Layer 6 of a small transformer language model trained on English Wikipedia (16 layers, counted from 0, width 64).
A neuron adds its activation times its output weights to the MLP's output. To switch it off is to set its activation to zero at one token and run the rest of the model.

Output weights of the MLP neurons that the questions are about. A number n stands for (n - 128) times 0.021.
n41: 159, 139, 167, 130, 66, 97, 130, 133, 127, 97, 184, 123, 107, 156, 105, 167, 168, 113, 122, 126, 145, 87, 77, 110, 150, 104, 99, 61, 107, 101, 184, 112, 107, 38, 146, 67, 108, 118, 141, 152, 127, 98, 148, 145, 137, 136, 149, 143, 151, 140, 157, 143, 57, 123, 126, 137, 116, 117, 147, 119, 161, 132, 122, 114
n64: 102, 106, 99, 131, 138, 131, 121, 119, 163, 186, 106, 147, 154, 96, 115, 138, 152, 161, 141, 109, 108, 100, 65, 127, 135, 105, 111, 147, 119, 124, 143, 121, 166, 164, 147, 125, 188, 122, 98, 116, 137, 124, 94, 96, 149, 144, 174, 203, 195, 89, 117, 82, 69, 162, 88, 116, 178, 109, 167, 148, 100, 117, 125, 136
n104: 112, 131, 117, 102, 129, 110, 130, 121, 147, 148, 114, 125, 90, 134, 157, 116, 132, 177, 127, 112, 99, 112, 123, 117, 141, 121, 130, 158, 154, 136, 142, 147, 145, 150, 109, 109, 157, 137, 143, 115, 71, 169, 129, 130, 131, 114, 134, 137, 148, 137, 101, 103, 65, 106, 129, 100, 151, 145, 113, 139, 142, 128, 132, 136
n137: 117, 163, 89, 146, 155, 130, 169, 193, 131, 163, 141, 175, 107, 87, 156, 107, 69, 80, 127, 154, 67, 64, 137, 97, 132, 111, 83, 135, 137, 106, 114, 122, 91, 90, 151, 76, 178, 147, 67, 87, 155, 113, 159, 201, 121, 124, 145, 116, 126, 128, 106, 102, 184, 190, 88, 137, 142, 148, 108, 123, 100, 89, 167, 111
n152: 103, 136, 101, 107, 104, 86, 137, 134, 133, 115, 136, 113, 129, 141, 94, 110, 141, 79, 108, 85, 121, 107, 118, 169, 111, 123, 191, 151, 106, 116, 135, 166, 116, 67, 134, 156, 120, 154, 129, 84, 172, 136, 153, 88, 178, 143, 90, 136, 136, 153, 101, 142, 121, 136, 118, 116, 114, 148, 129, 120, 113, 101, 115, 124
n165: 121, 139, 105, 89, 147, 72, 134, 112, 202, 166, 91, 152, 126, 167, 146, 130, 132, 135, 120, 99, 128, 115, 122, 133, 90, 72, 136, 141, 119, 123, 129, 102, 111, 138, 79, 140, 150, 150, 107, 109, 121, 148, 119, 86, 148, 142, 80, 92, 199, 75, 127, 119, 130, 114, 104, 117, 105, 139, 111, 165, 165, 76, 203, 110
n183: 124, 134, 110, 199, 87, 107, 106, 80, 127, 111, 154, 132, 150, 93, 173, 157, 111, 112, 135, 77, 146, 140, 154, 149, 112, 135, 179, 163, 166, 139, 129, 160, 151, 125, 81, 148, 97, 94, 116, 112, 75, 145, 77, 77, 124, 118, 95, 133, 81, 152, 112, 99, 119, 105, 184, 173, 142, 107, 111, 110, 174, 170, 144, 10
n200: 174, 156, 91, 124, 87, 140, 148, 80, 128, 148, 127, 18, 44, 186, 61, 127, 156, 174, 87, 88, 170, 95, 78, 128, 70, 166, 92, 70, 200, 138, 71, 170, 219, 119, 18, 115, 94, 78, 230, 205, 102, 136, 107, 177, 114, 146, 166, 35, 90, 135, 185, 193, 187, 40, 150, 200, 140, 172, 167, 162, 166, 173, 164, 95
n230: 119, 127, 150, 98, 115, 159, 127, 152, 199, 94, 128, 109, 115, 151, 112, 115, 117, 115, 161, 136, 143, 149, 131, 133, 135, 92, 101, 105, 131, 109, 109, 124, 122, 144, 141, 125, 141, 152, 148, 130, 97, 115, 164, 132, 132, 112, 81, 117, 103, 138, 126, 116, 134, 97, 141, 142, 97, 162, 156, 133, 110, 96, 135, 122
n231: 137, 116, 123, 155, 106, 119, 140, 187, 118, 102, 161, 150, 161, 127, 156, 125, 125, 157, 123, 132, 107, 149, 122, 91, 139, 138, 135, 82, 122, 137, 111, 165, 131, 119, 139, 139, 157, 137, 131, 163, 179, 143, 124, 134, 145, 145, 121, 86, 174, 128, 125, 109, 187, 129, 116, 104, 122, 123, 117, 136, 167, 139, 120, 115
n287: 144, 151, 101, 171, 121, 117, 114, 111, 133, 132, 153, 139, 100, 87, 152, 161, 130, 110, 162, 73, 134, 152, 86, 133, 154, 73, 163, 107, 162, 143, 146, 137, 132, 126, 143, 140, 133, 147, 124, 128, 136, 143, 165, 113, 113, 135, 103, 93, 120, 124, 111, 85, 121, 128, 94, 127, 149, 143, 59, 168, 127, 124, 99, 167
n295: 124, 115, 141, 140, 99, 86, 145, 117, 142, 169, 87, 144, 190, 130, 105, 197, 111, 112, 215, 147, 172, 93, 131, 166, 175, 66, 247, 86, 104, 185, 196, 59, 82, 87, 80, 122, 117, 165, 184, 128, 167, 105, 140, 137, 133, 103, 149, 84, 160, 147, 129, 132, 129, 152, 92, 162, 166, 146, 119, 150, 136, 133, 108, 137
n390: 139, 173, 144, 159, 102, 117, 126, 121, 147, 164, 116, 103, 98, 40, 95, 114, 109, 151, 133, 141, 81, 166, 137, 114, 104, 112, 75, 137, 100, 94, 109, 163, 92, 143, 88, 191, 87, 77, 135, 124, 149, 109, 101, 166, 116, 172, 109, 146, 163, 106, 125, 142, 126, 107, 136, 135, 152, 131, 189, 208, 129, 132, 139, 89
n399: 88, 140, 77, 178, 148, 123, 106, 131, 138, 140, 138, 145, 153, 163, 111, 158, 98, 111, 161, 129, 50, 139, 145, 170, 212, 76, 138, 166, 91, 154, 168, 139, 95, 98, 131, 145, 160, 157, 113, 81, 106, 88, 125, 179, 96, 122, 124, 165, 106, 144, 159, 96, 93, 74, 137, 65, 149, 83, 113, 168, 143, 111, 135, 86
n405: 133, 140, 121, 80, 113, 99, 98, 96, 123, 75, 127, 176, 129, 112, 98, 107, 119, 110, 68, 161, 158, 178, 130, 128, 162, 67, 118, 95, 108, 132, 101, 99, 94, 121, 169, 149, 136, 120, 91, 157, 74, 154, 146, 196, 142, 141, 102, 99, 138, 93, 139, 102, 74, 147, 101, 94, 155, 114, 57, 122, 105, 91, 158, 131
n485: 183, 115, 140, 152, 104, 126, 139, 106, 115, 129, 160, 126, 159, 148, 140, 91, 142, 96, 141, 126, 108, 217, 130, 103, 146, 183, 176, 136, 116, 79, 124, 158, 173, 153, 146, 84, 144, 147, 159, 141, 144, 150, 145, 105, 94, 105, 126, 140, 162, 109, 94, 142, 110, 154, 84, 140, 136, 109, 98, 122, 111, 149, 133, 163

Each question names a token from some text and the token that comes next. It shows the activations a of the neurons there, in the order above. A number n stands for (n - 128) times 0.035.

Then comes g, the gradient of the next token's log-probability with respect to the MLP's output, scaled to length 1. A neuron's effect is roughly proportional to its activation times (output weights . g). A number n stands for (n - 128) times 0.0038.

" margin", then "."
a: 129, 136, 128, 130, 127, 130, 118, 137, 123, 126, 128, 129, 127, 128, 142, 127
g: 108, 107, 119, 117, 120, 122, 93, 100, 167, 134, 128, 141, 130, 50, 121, 177, 117, 44, 140, 132, 120, 126, 142, 99, 158, 108, 146, 159, 120, 128, 111, 124, 115, 129, 186, 85, 123, 75, 98, 128, 166, 114, 70, 118, 136, 95, 81, 126, 168, 65, 203, 91, 124, 98, 151, 143, 151, 182, 78, 86, 78, 98, 141, 166
Switching off which neuron hurts the next token most? n405

"per", then "ture"
a: 129, 142, 125, 127, 124, 126, 129, 126, 119, 119, 131, 129, 129, 124, 130, 126
g: 159, 127, 123, 153, 173, 98, 120, 187, 100, 116, 104, 191, 131, 121, 112, 134, 155, 70, 182, 124, 167, 106, 138, 63, 106, 100, 131, 103, 106, 164, 102, 81, 156, 125, 135, 121, 54, 91, 118, 139, 159, 161, 170, 153, 135, 95, 133, 97, 99, 125, 143, 139, 154, 106, 59, 96, 79, 121, 98, 61, 152, 85, 162, 87
Which neuron, switched off, raises the next token's probability most? n64

"vent", then "ive"
a: 133, 126, 116, 151, 127, 128, 129, 125, 122, 126, 125, 140, 129, 125, 129, 127
g: 187, 163, 142, 152, 190, 166, 102, 162, 158, 85, 114, 140, 144, 173, 82, 117, 97, 79, 125, 171, 128, 85, 127, 136, 101, 152, 139, 122, 76, 108, 99, 77, 181, 88, 120, 118, 66, 152, 143, 130, 101, 174, 129, 160, 151, 159, 160, 93, 126, 146, 134, 136, 123, 121, 92, 97, 60, 142, 108, 58, 149, 182, 152, 116
Which two neurons, each switched off alone, lower its probability most, in order? n104, n137

",", then " is"
a: 126, 131, 127, 132, 129, 138, 112, 109, 130, 131, 138, 120, 127, 136, 128, 129
g: 107, 149, 82, 115, 97, 96, 137, 135, 111, 115, 103, 146, 66, 109, 170, 176, 142, 109, 139, 169, 131, 149, 146, 148, 113, 122, 96, 126, 113, 93, 118, 169, 59, 133, 160, 111, 222, 155, 114, 171, 120, 116, 141, 109, 156, 124, 64, 142, 167, 161, 149, 156, 78, 114, 131, 115, 38, 156, 124, 94, 180, 121, 184, 116
Which two neurons, each switched off alone, lower its probability most, in order? n200, n165

"ğ", then "den"
a: 130, 134, 128, 127, 126, 130, 133, 145, 123, 68, 129, 111, 134, 130, 126, 122
g: 182, 141, 123, 150, 199, 174, 165, 143, 63, 191, 68, 129, 119, 66, 153, 101, 123, 121, 171, 78, 121, 140, 139, 131, 142, 94, 83, 108, 137, 123, 161, 147, 154, 105, 82, 151, 127, 56, 101, 169, 120, 157, 124, 135, 117, 92, 101, 175, 132, 118, 115, 130, 145, 119, 127, 112, 137, 85, 141, 127, 77, 51, 91, 115
Switching off which neuron hurts the next token most? n231

" m", then "ac"
a: 116, 132, 130, 139, 126, 128, 128, 130, 132, 129, 123, 128, 130, 122, 143, 131
g: 118, 128, 141, 156, 127, 94, 132, 81, 143, 63, 181, 169, 123, 104, 139, 127, 180, 87, 112, 123, 203, 140, 150, 68, 111, 62, 153, 122, 117, 95, 168, 120, 113, 157, 164, 117, 31, 134, 129, 114, 138, 152, 89, 159, 117, 138, 145, 141, 141, 172, 138, 121, 165, 111, 145, 136, 170, 94, 157, 41, 116, 117, 107, 113
Which neuron, switched off, raises the next token's probability most? n41

" co", then "lum"
a: 127, 142, 127, 131, 128, 131, 115, 128, 124, 129, 127, 134, 130, 133, 144, 121
g: 151, 119, 69, 183, 119, 142, 148, 101, 140, 155, 156, 171, 127, 128, 133, 129, 68, 136, 100, 105, 108, 141, 142, 146, 118, 113, 121, 148, 76, 129, 152, 166, 143, 191, 172, 65, 134, 95, 126, 75, 101, 140, 108, 96, 161, 135, 50, 153, 150, 142, 145, 112, 111, 137, 151, 59, 172, 96, 174, 67, 168, 132, 172, 175
Which neuron, switched off, raises the next token's probability most? n183

" that", then " in"
a: 133, 130, 135, 127, 128, 127, 123, 131, 128, 128, 130, 101, 128, 116, 128, 117
g: 145, 105, 86, 74, 129, 121, 93, 92, 124, 104, 143, 142, 142, 92, 143, 97, 149, 149, 138, 205, 151, 144, 134, 133, 137, 92, 113, 111, 153, 187, 106, 88, 138, 151, 192, 102, 157, 131, 52, 120, 146, 123, 135, 175, 70, 162, 105, 104, 77, 60, 79, 158, 102, 164, 102, 144, 92, 144, 134, 159, 97, 122, 193, 123
Switching off which neuron hurts the next token most? n295

"qua", then "cies"
a: 153, 129, 136, 123, 129, 125, 124, 132, 186, 127, 134, 121, 126, 128, 135, 130
g: 117, 122, 114, 129, 136, 185, 151, 93, 168, 188, 85, 137, 145, 178, 197, 131, 139, 103, 148, 156, 136, 73, 176, 92, 118, 124, 75, 144, 163, 182, 164, 89, 114, 123, 159, 133, 122, 128, 120, 85, 91, 117, 143, 177, 119, 87, 140, 169, 127, 160, 139, 121, 10, 100, 108, 125, 119, 126, 113, 132, 75, 113, 120, 129
Which two neurons, each switched off alone, lower its probability most, in order? n230, n104

" spread", then " of"
a: 134, 139, 134, 126, 126, 125, 124, 127, 127, 128, 137, 127, 130, 138, 143, 120
g: 163, 117, 69, 143, 97, 135, 147, 113, 115, 122, 140, 133, 96, 166, 116, 147, 139, 169, 62, 130, 107, 166, 146, 173, 129, 132, 124, 192, 90, 149, 143, 122, 149, 129, 79, 87, 144, 184, 87, 79, 120, 102, 68, 92, 91, 128, 186, 173, 187, 160, 172, 90, 144, 182, 132, 139, 174, 112, 130, 128, 93, 73, 153, 136
Which two neurons, each switched off alone, lower its probability most, in order? n64, n399

"led", then " above"
a: 120, 116, 128, 136, 125, 128, 144, 119, 129, 128, 120, 104, 120, 121, 149, 128
g: 135, 151, 117, 125, 89, 86, 172, 166, 70, 164, 129, 144, 153, 115, 143, 137, 107, 98, 72, 101, 138, 145, 149, 132, 158, 103, 148, 102, 87, 114, 150, 127, 79, 89, 65, 210, 58, 94, 138, 106, 116, 118, 125, 131, 76, 149, 99, 100, 132, 110, 147, 159, 45, 148, 69, 102, 95, 150, 121, 139, 110, 133, 80, 162
Switching off which neuron hurts the next token most? n405

"-", then "w"
a: 148, 121, 119, 136, 139, 125, 115, 128, 125, 127, 123, 129, 131, 118, 130, 122
g: 117, 107, 122, 127, 60, 162, 117, 106, 128, 134, 178, 139, 136, 128, 168, 93, 213, 102, 134, 176, 121, 128, 137, 131, 161, 121, 119, 125, 103, 121, 166, 158, 167, 102, 159, 101, 210, 94, 83, 109, 135, 84, 112, 120, 127, 76, 181, 119, 139, 125, 136, 145, 93, 161, 70, 135, 131, 176, 152, 180, 39, 133, 141, 115
Switching off which neuron hurts the next token most? n41

".", then "\n"
a: 126, 134, 130, 147, 127, 132, 131, 132, 130, 127, 128, 128, 129, 134, 131, 127
g: 156, 134, 111, 111, 87, 163, 117, 117, 33, 114, 110, 82, 162, 128, 70, 146, 100, 96, 139, 151, 122, 144, 70, 119, 189, 147, 159, 146, 147, 126, 158, 118, 160, 49, 169, 138, 97, 147, 96, 158, 146, 127, 72, 88, 168, 148, 156, 114, 90, 102, 149, 121, 86, 103, 158, 55, 97, 149, 157, 131, 156, 116, 104, 124
Which neuron, switched off, raises the next token's probability most? n137

"2", then " May"
a: 130, 135, 133, 122, 101, 140, 128, 116, 129, 129, 128, 128, 128, 122, 128, 128
g: 159, 94, 157, 126, 107, 164, 165, 147, 117, 209, 125, 113, 161, 166, 177, 106, 155, 125, 98, 124, 150, 153, 159, 153, 88, 165, 78, 155, 150, 109, 147, 172, 129, 112, 88, 155, 116, 103, 131, 150, 99, 89, 78, 137, 61, 123, 66, 120, 112, 120, 182, 133, 125, 70, 91, 140, 89, 135, 107, 121, 155, 215, 115, 103
Switching off which neuron hurts the next token most? n152

"ather", then " policy"
a: 137, 127, 137, 126, 120, 115, 135, 111, 124, 136, 120, 133, 129, 126, 130, 33
g: 69, 145, 149, 98, 138, 170, 122, 153, 82, 112, 122, 95, 144, 125, 167, 132, 133, 147, 112, 101, 107, 147, 177, 129, 177, 121, 46, 162, 76, 83, 108, 129, 76, 68, 151, 138, 189, 156, 166, 102, 145, 153, 150, 114, 121, 148, 136, 120, 163, 169, 158, 90, 172, 167, 195, 72, 108, 134, 118, 83, 142, 144, 157, 150
Switching off which neuron hurts the next token most? n485

"si", then "form"
a: 130, 136, 130, 124, 129, 134, 126, 127, 114, 130, 135, 129, 129, 128, 126, 122
g: 49, 133, 87, 37, 92, 55, 126, 89, 110, 120, 145, 122, 146, 121, 143, 168, 186, 125, 107, 128, 130, 105, 169, 167, 144, 131, 88, 81, 104, 86, 180, 133, 102, 160, 132, 121, 118, 121, 128, 105, 141, 90, 132, 145, 149, 128, 133, 132, 163, 121, 97, 84, 186, 89, 162, 124, 136, 68, 140, 164, 91, 87, 87, 150
Switching off which neuron hurts the next token most? n485

"mit", then "ted"
a: 127, 92, 132, 132, 129, 129, 128, 130, 129, 126, 134, 116, 123, 121, 128, 128
g: 119, 158, 153, 115, 224, 39, 152, 209, 113, 151, 130, 118, 95, 113, 122, 142, 110, 164, 139, 109, 173, 87, 114, 120, 125, 142, 145, 137, 106, 131, 160, 82, 129, 97, 139, 118, 63, 94, 85, 136, 201, 115, 155, 146, 165, 171, 94, 137, 159, 150, 119, 147, 132, 144, 107, 146, 123, 93, 56, 110, 122, 144, 154, 146
Switching off which neuron hurts the next token most? n64

" no", then "d"
a: 128, 137, 128, 118, 115, 125, 139, 127, 124, 132, 137, 101, 122, 124, 119, 135
g: 156, 124, 180, 114, 109, 213, 174, 143, 169, 163, 164, 115, 121, 141, 83, 119, 172, 157, 131, 109, 117, 184, 121, 120, 131, 141, 96, 89, 111, 76, 165, 134, 110, 164, 133, 173, 211, 114, 127, 91, 75, 127, 134, 56, 82, 92, 99, 164, 123, 125, 188, 125, 156, 128, 156, 179, 143, 143, 108, 138, 108, 110, 115, 127
Switching off which neuron hurts the next token most? n295

",", then " "
a: 129, 127, 128, 131, 125, 124, 120, 122, 122, 119, 134, 131, 120, 93, 128, 128
g: 152, 172, 135, 126, 142, 146, 175, 108, 124, 150, 176, 122, 132, 116, 163, 113, 172, 140, 128, 111, 117, 142, 140, 114, 104, 121, 185, 134, 148, 111, 151, 168, 73, 123, 168, 184, 118, 75, 71, 142, 204, 158, 97, 122, 152, 135, 158, 106, 96, 108, 224, 93, 107, 172, 115, 145, 117, 170, 119, 66, 179, 127, 86, 157
Switching off which neuron hurts the next token most? n399

" popular", then " culture"
a: 125, 131, 128, 123, 129, 127, 127, 123, 131, 120, 133, 127, 127, 126, 137, 129
g: 114, 141, 69, 118, 100, 150, 124, 116, 150, 103, 98, 132, 122, 145, 162, 158, 141, 201, 100, 104, 96, 100, 92, 126, 122, 181, 170, 55, 131, 121, 63, 90, 150, 193, 110, 130, 121, 172, 150, 123, 173, 163, 141, 82, 148, 112, 91, 100, 201, 181, 96, 131, 126, 109, 171, 117, 162, 175, 101, 119, 146, 109, 93, 114
Which neuron, switched off, raises the next token's probability most? n231

" novel", then "s"
a: 125, 123, 123, 125, 129, 135, 129, 137, 132, 122, 134, 126, 144, 128, 125, 132
g: 157, 154, 125, 110, 138, 58, 103, 122, 122, 100, 114, 130, 73, 67, 97, 178, 203, 123, 127, 103, 104, 219, 177, 138, 125, 130, 130, 118, 90, 121, 163, 98, 139, 145, 110, 159, 98, 59, 127, 127, 90, 138, 149, 146, 101, 125, 155, 166, 160, 71, 127, 136, 77, 93, 129, 103, 115, 165, 129, 160, 67, 103, 155, 121
Switching off which neuron hurts the next token most? n390

"ken", then " writer"
a: 164, 140, 134, 128, 123, 133, 136, 123, 123, 125, 128, 127, 124, 124, 132, 128
g: 134, 167, 127, 116, 120, 175, 177, 138, 181, 114, 139, 137, 116, 133, 68, 110, 151, 148, 108, 151, 122, 105, 96, 174, 93, 175, 113, 142, 92, 118, 160, 87, 156, 141, 139, 86, 163, 194, 87, 175, 123, 109, 207, 60, 110, 76, 155, 119, 77, 113, 162, 176, 104, 107, 183, 127, 119, 115, 160, 149, 92, 129, 118, 99
Switching off which neuron hurts the next token most? n41

" the", then " word"
a: 143, 125, 130, 128, 130, 131, 136, 122, 111, 128, 132, 127, 126, 126, 129, 128
g: 161, 96, 153, 123, 120, 97, 133, 152, 153, 179, 200, 133, 133, 152, 88, 120, 111, 109, 68, 124, 50, 143, 83, 172, 134, 150, 130, 111, 89, 146, 125, 137, 107, 181, 77, 166, 62, 123, 187, 148, 121, 122, 65, 127, 170, 135, 158, 149, 160, 150, 129, 109, 130, 101, 86, 96, 161, 75, 78, 167, 132, 128, 132, 95
Switching off which neuron hurts the next token most? n230

" mm", then ","
a: 157, 140, 139, 124, 123, 123, 123, 124, 123, 124, 126, 117, 122, 117, 134, 132
g: 152, 170, 134, 114, 109, 84, 133, 108, 126, 170, 175, 102, 145, 130, 91, 132, 114, 84, 109, 129, 174, 139, 48, 128, 201, 170, 82, 126, 48, 111, 107, 145, 97, 132, 133, 98, 140, 78, 116, 125, 84, 154, 140, 152, 127, 95, 103, 135, 160, 85, 130, 153, 110, 120, 86, 146, 137, 118, 181, 60, 82, 144, 72, 96
Switching off which neuron hurts the next token most? n41

"w", then "hor"
a: 133, 129, 138, 124, 126, 126, 129, 133, 120, 127, 134, 122, 141, 118, 128, 126
g: 76, 162, 109, 120, 79, 117, 118, 60, 105, 138, 127, 97, 156, 138, 99, 143, 134, 191, 185, 99, 129, 112, 141, 193, 116, 111, 142, 151, 60, 77, 169, 137, 75, 141, 128, 166, 154, 121, 63, 101, 132, 141, 81, 100, 130, 137, 76, 152, 128, 129, 155, 122, 134, 148, 182, 171, 74, 102, 111, 126, 67, 140, 97, 119
Switching off which neuron hurts the next token most? n390

"rea", then "ten"
a: 121, 133, 135, 130, 126, 125, 128, 123, 142, 62, 124, 128, 127, 131, 135, 128
g: 135, 145, 153, 163, 170, 129, 104, 121, 165, 47, 142, 127, 114, 92, 113, 142, 147, 133, 172, 113, 172, 135, 193, 115, 140, 119, 136, 114, 100, 148, 120, 120, 109, 85, 130, 136, 117, 127, 44, 181, 156, 94, 118, 182, 101, 162, 118, 117, 74, 122, 125, 200, 152, 125, 75, 113, 134, 116, 105, 86, 93, 158, 139, 37
Switching off which neuron hurts the next token most? n405

" distinct", then "ly"
a: 127, 130, 146, 140, 118, 129, 33, 123, 131, 132, 128, 60, 125, 120, 125, 118
g: 138, 135, 163, 127, 131, 102, 152, 148, 110, 107, 142, 103, 131, 151, 122, 94, 146, 175, 82, 105, 170, 196, 164, 152, 118, 141, 93, 93, 150, 128, 195, 182, 170, 156, 117, 137, 174, 76, 159, 185, 143, 110, 68, 94, 99, 117, 140, 111, 119, 122, 122, 110, 152, 175, 132, 179, 145, 57, 196, 163, 133, 92, 164, 102
Switching off which neuron hurts the next token most? n295

"se", then " have"
a: 125, 128, 119, 121, 128, 130, 126, 122, 139, 129, 136, 120, 160, 139, 131, 8
g: 83, 143, 103, 124, 139, 152, 132, 125, 133, 114, 124, 151, 118, 83, 143, 150, 153, 135, 128, 54, 66, 118, 109, 92, 125, 143, 124, 145, 130, 95, 121, 120, 64, 173, 147, 106, 135, 159, 157, 116, 85, 115, 148, 135, 166, 98, 175, 114, 169, 163, 25, 96, 105, 213, 120, 138, 112, 136, 78, 164, 160, 169, 75, 140
Which neuron, switched off, raises the next token's probability most? n485

"d", then " with"
a: 125, 123, 120, 142, 127, 134, 103, 123, 128, 128, 183, 130, 131, 126, 129, 127
g: 169, 133, 169, 164, 60, 108, 109, 68, 172, 112, 115, 120, 149, 151, 170, 147, 140, 143, 163, 110, 102, 153, 48, 181, 95, 154, 139, 122, 143, 163, 182, 113, 126, 136, 105, 149, 189, 148, 108, 136, 154, 136, 161, 91, 116, 142, 103, 141, 81, 107, 150, 50, 141, 175, 109, 135, 104, 181, 158, 167, 102, 108, 143, 172
Switching off which neuron hurts the next token most? n287

"s", then " on"
a: 129, 133, 126, 143, 136, 136, 127, 137, 127, 129, 123, 106, 115, 146, 139, 129
g: 131, 95, 112, 136, 123, 170, 102, 156, 137, 128, 189, 185, 149, 144, 147, 151, 121, 110, 116, 90, 116, 157, 108, 94, 164, 124, 106, 105, 159, 226, 105, 110, 104, 145, 109, 166, 103, 205, 126, 73, 166, 104, 124, 56, 149, 175, 138, 61, 100, 135, 133, 163, 100, 103, 134, 168, 160, 98, 121, 149, 170, 143, 97, 152
Which neuron, switched off, raises the next token's probability most? n295

"bil", then "ical"
a: 134, 131, 133, 120, 130, 130, 130, 126, 131, 124, 146, 128, 133, 119, 128, 125
g: 164, 120, 157, 89, 89, 104, 122, 75, 179, 95, 116, 111, 165, 146, 123, 111, 120, 134, 139, 171, 96, 104, 152, 133, 98, 162, 119, 139, 97, 104, 86, 85, 159, 127, 132, 121, 138, 128, 125, 180, 171, 73, 139, 180, 120, 152, 146, 104, 112, 138, 113, 80, 112, 199, 182, 89, 116, 112, 102, 87, 194, 117, 45, 76
Which neuron, switched off, raises the next token's probability most? n287

"da", then "tory"
a: 118, 146, 126, 127, 126, 138, 119, 137, 125, 129, 128, 128, 124, 123, 120, 124
g: 114, 147, 185, 125, 147, 99, 136, 158, 72, 146, 74, 142, 150, 180, 99, 141, 70, 99, 118, 129, 176, 146, 154, 171, 125, 124, 164, 138, 140, 149, 195, 136, 175, 160, 129, 135, 91, 171, 168, 156, 157, 122, 74, 148, 78, 157, 78, 113, 148, 140, 136, 132, 146, 116, 70, 95, 81, 141, 150, 141, 60, 108, 137, 191
Switching off which neuron hurts the next token most? n183

"==", then " Ex"
a: 129, 127, 130, 144, 125, 154, 98, 129, 140, 128, 123, 122, 127, 123, 131, 125
g: 81, 78, 188, 80, 155, 162, 121, 106, 140, 168, 176, 118, 156, 123, 169, 85, 130, 97, 121, 147, 109, 74, 128, 62, 143, 89, 88, 121, 95, 142, 117, 120, 88, 169, 104, 122, 100, 81, 125, 91, 141, 167, 137, 97, 113, 146, 216, 110, 172, 167, 177, 95, 157, 165, 105, 142, 144, 122, 117, 139, 145, 84, 168, 113
Switching off which neuron hurts the next token most? n183

")", then " resources"
a: 135, 135, 129, 134, 128, 155, 115, 119, 132, 128, 133, 119, 125, 132, 132, 126
g: 119, 98, 99, 122, 140, 143, 78, 90, 129, 119, 202, 122, 140, 140, 132, 125, 101, 137, 130, 119, 136, 108, 89, 157, 96, 121, 129, 72, 163, 118, 123, 159, 217, 163, 89, 124, 123, 116, 164, 174, 147, 165, 137, 146, 165, 150, 147, 161, 74, 158, 89, 107, 182, 60, 119, 78, 60, 131, 110, 148, 149, 147, 195, 103
Switching off which neuron hurts the next token most? n295

" “", then "ins"
a: 127, 126, 118, 119, 135, 127, 128, 128, 130, 123, 130, 128, 137, 127, 128, 116
g: 110, 89, 127, 144, 163, 114, 79, 110, 85, 111, 83, 178, 163, 145, 115, 125, 73, 104, 121, 86, 155, 99, 129, 142, 180, 164, 136, 47, 114, 110, 110, 154, 158, 84, 96, 164, 101, 114, 175, 147, 124, 134, 76, 123, 161, 144, 133, 99, 84, 150, 178, 117, 99, 86, 117, 163, 79, 143, 86, 168, 167, 170, 121, 69
Switching off which neuron hurts the next token most? n137

" con", then "ve"
a: 115, 130, 126, 128, 124, 124, 121, 131, 119, 130, 129, 131, 129, 129, 145, 128
g: 152, 113, 147, 110, 147, 175, 109, 119, 88, 162, 69, 124, 199, 122, 173, 121, 137, 137, 152, 99, 139, 194, 108, 104, 114, 165, 166, 169, 129, 103, 105, 138, 115, 135, 126, 174, 173, 156, 135, 123, 145, 68, 119, 107, 102, 160, 89, 138, 196, 123, 204, 112, 127, 176, 106, 120, 120, 94, 53, 148, 81, 101, 159, 159
Switching off which neuron hurts the next token most? n41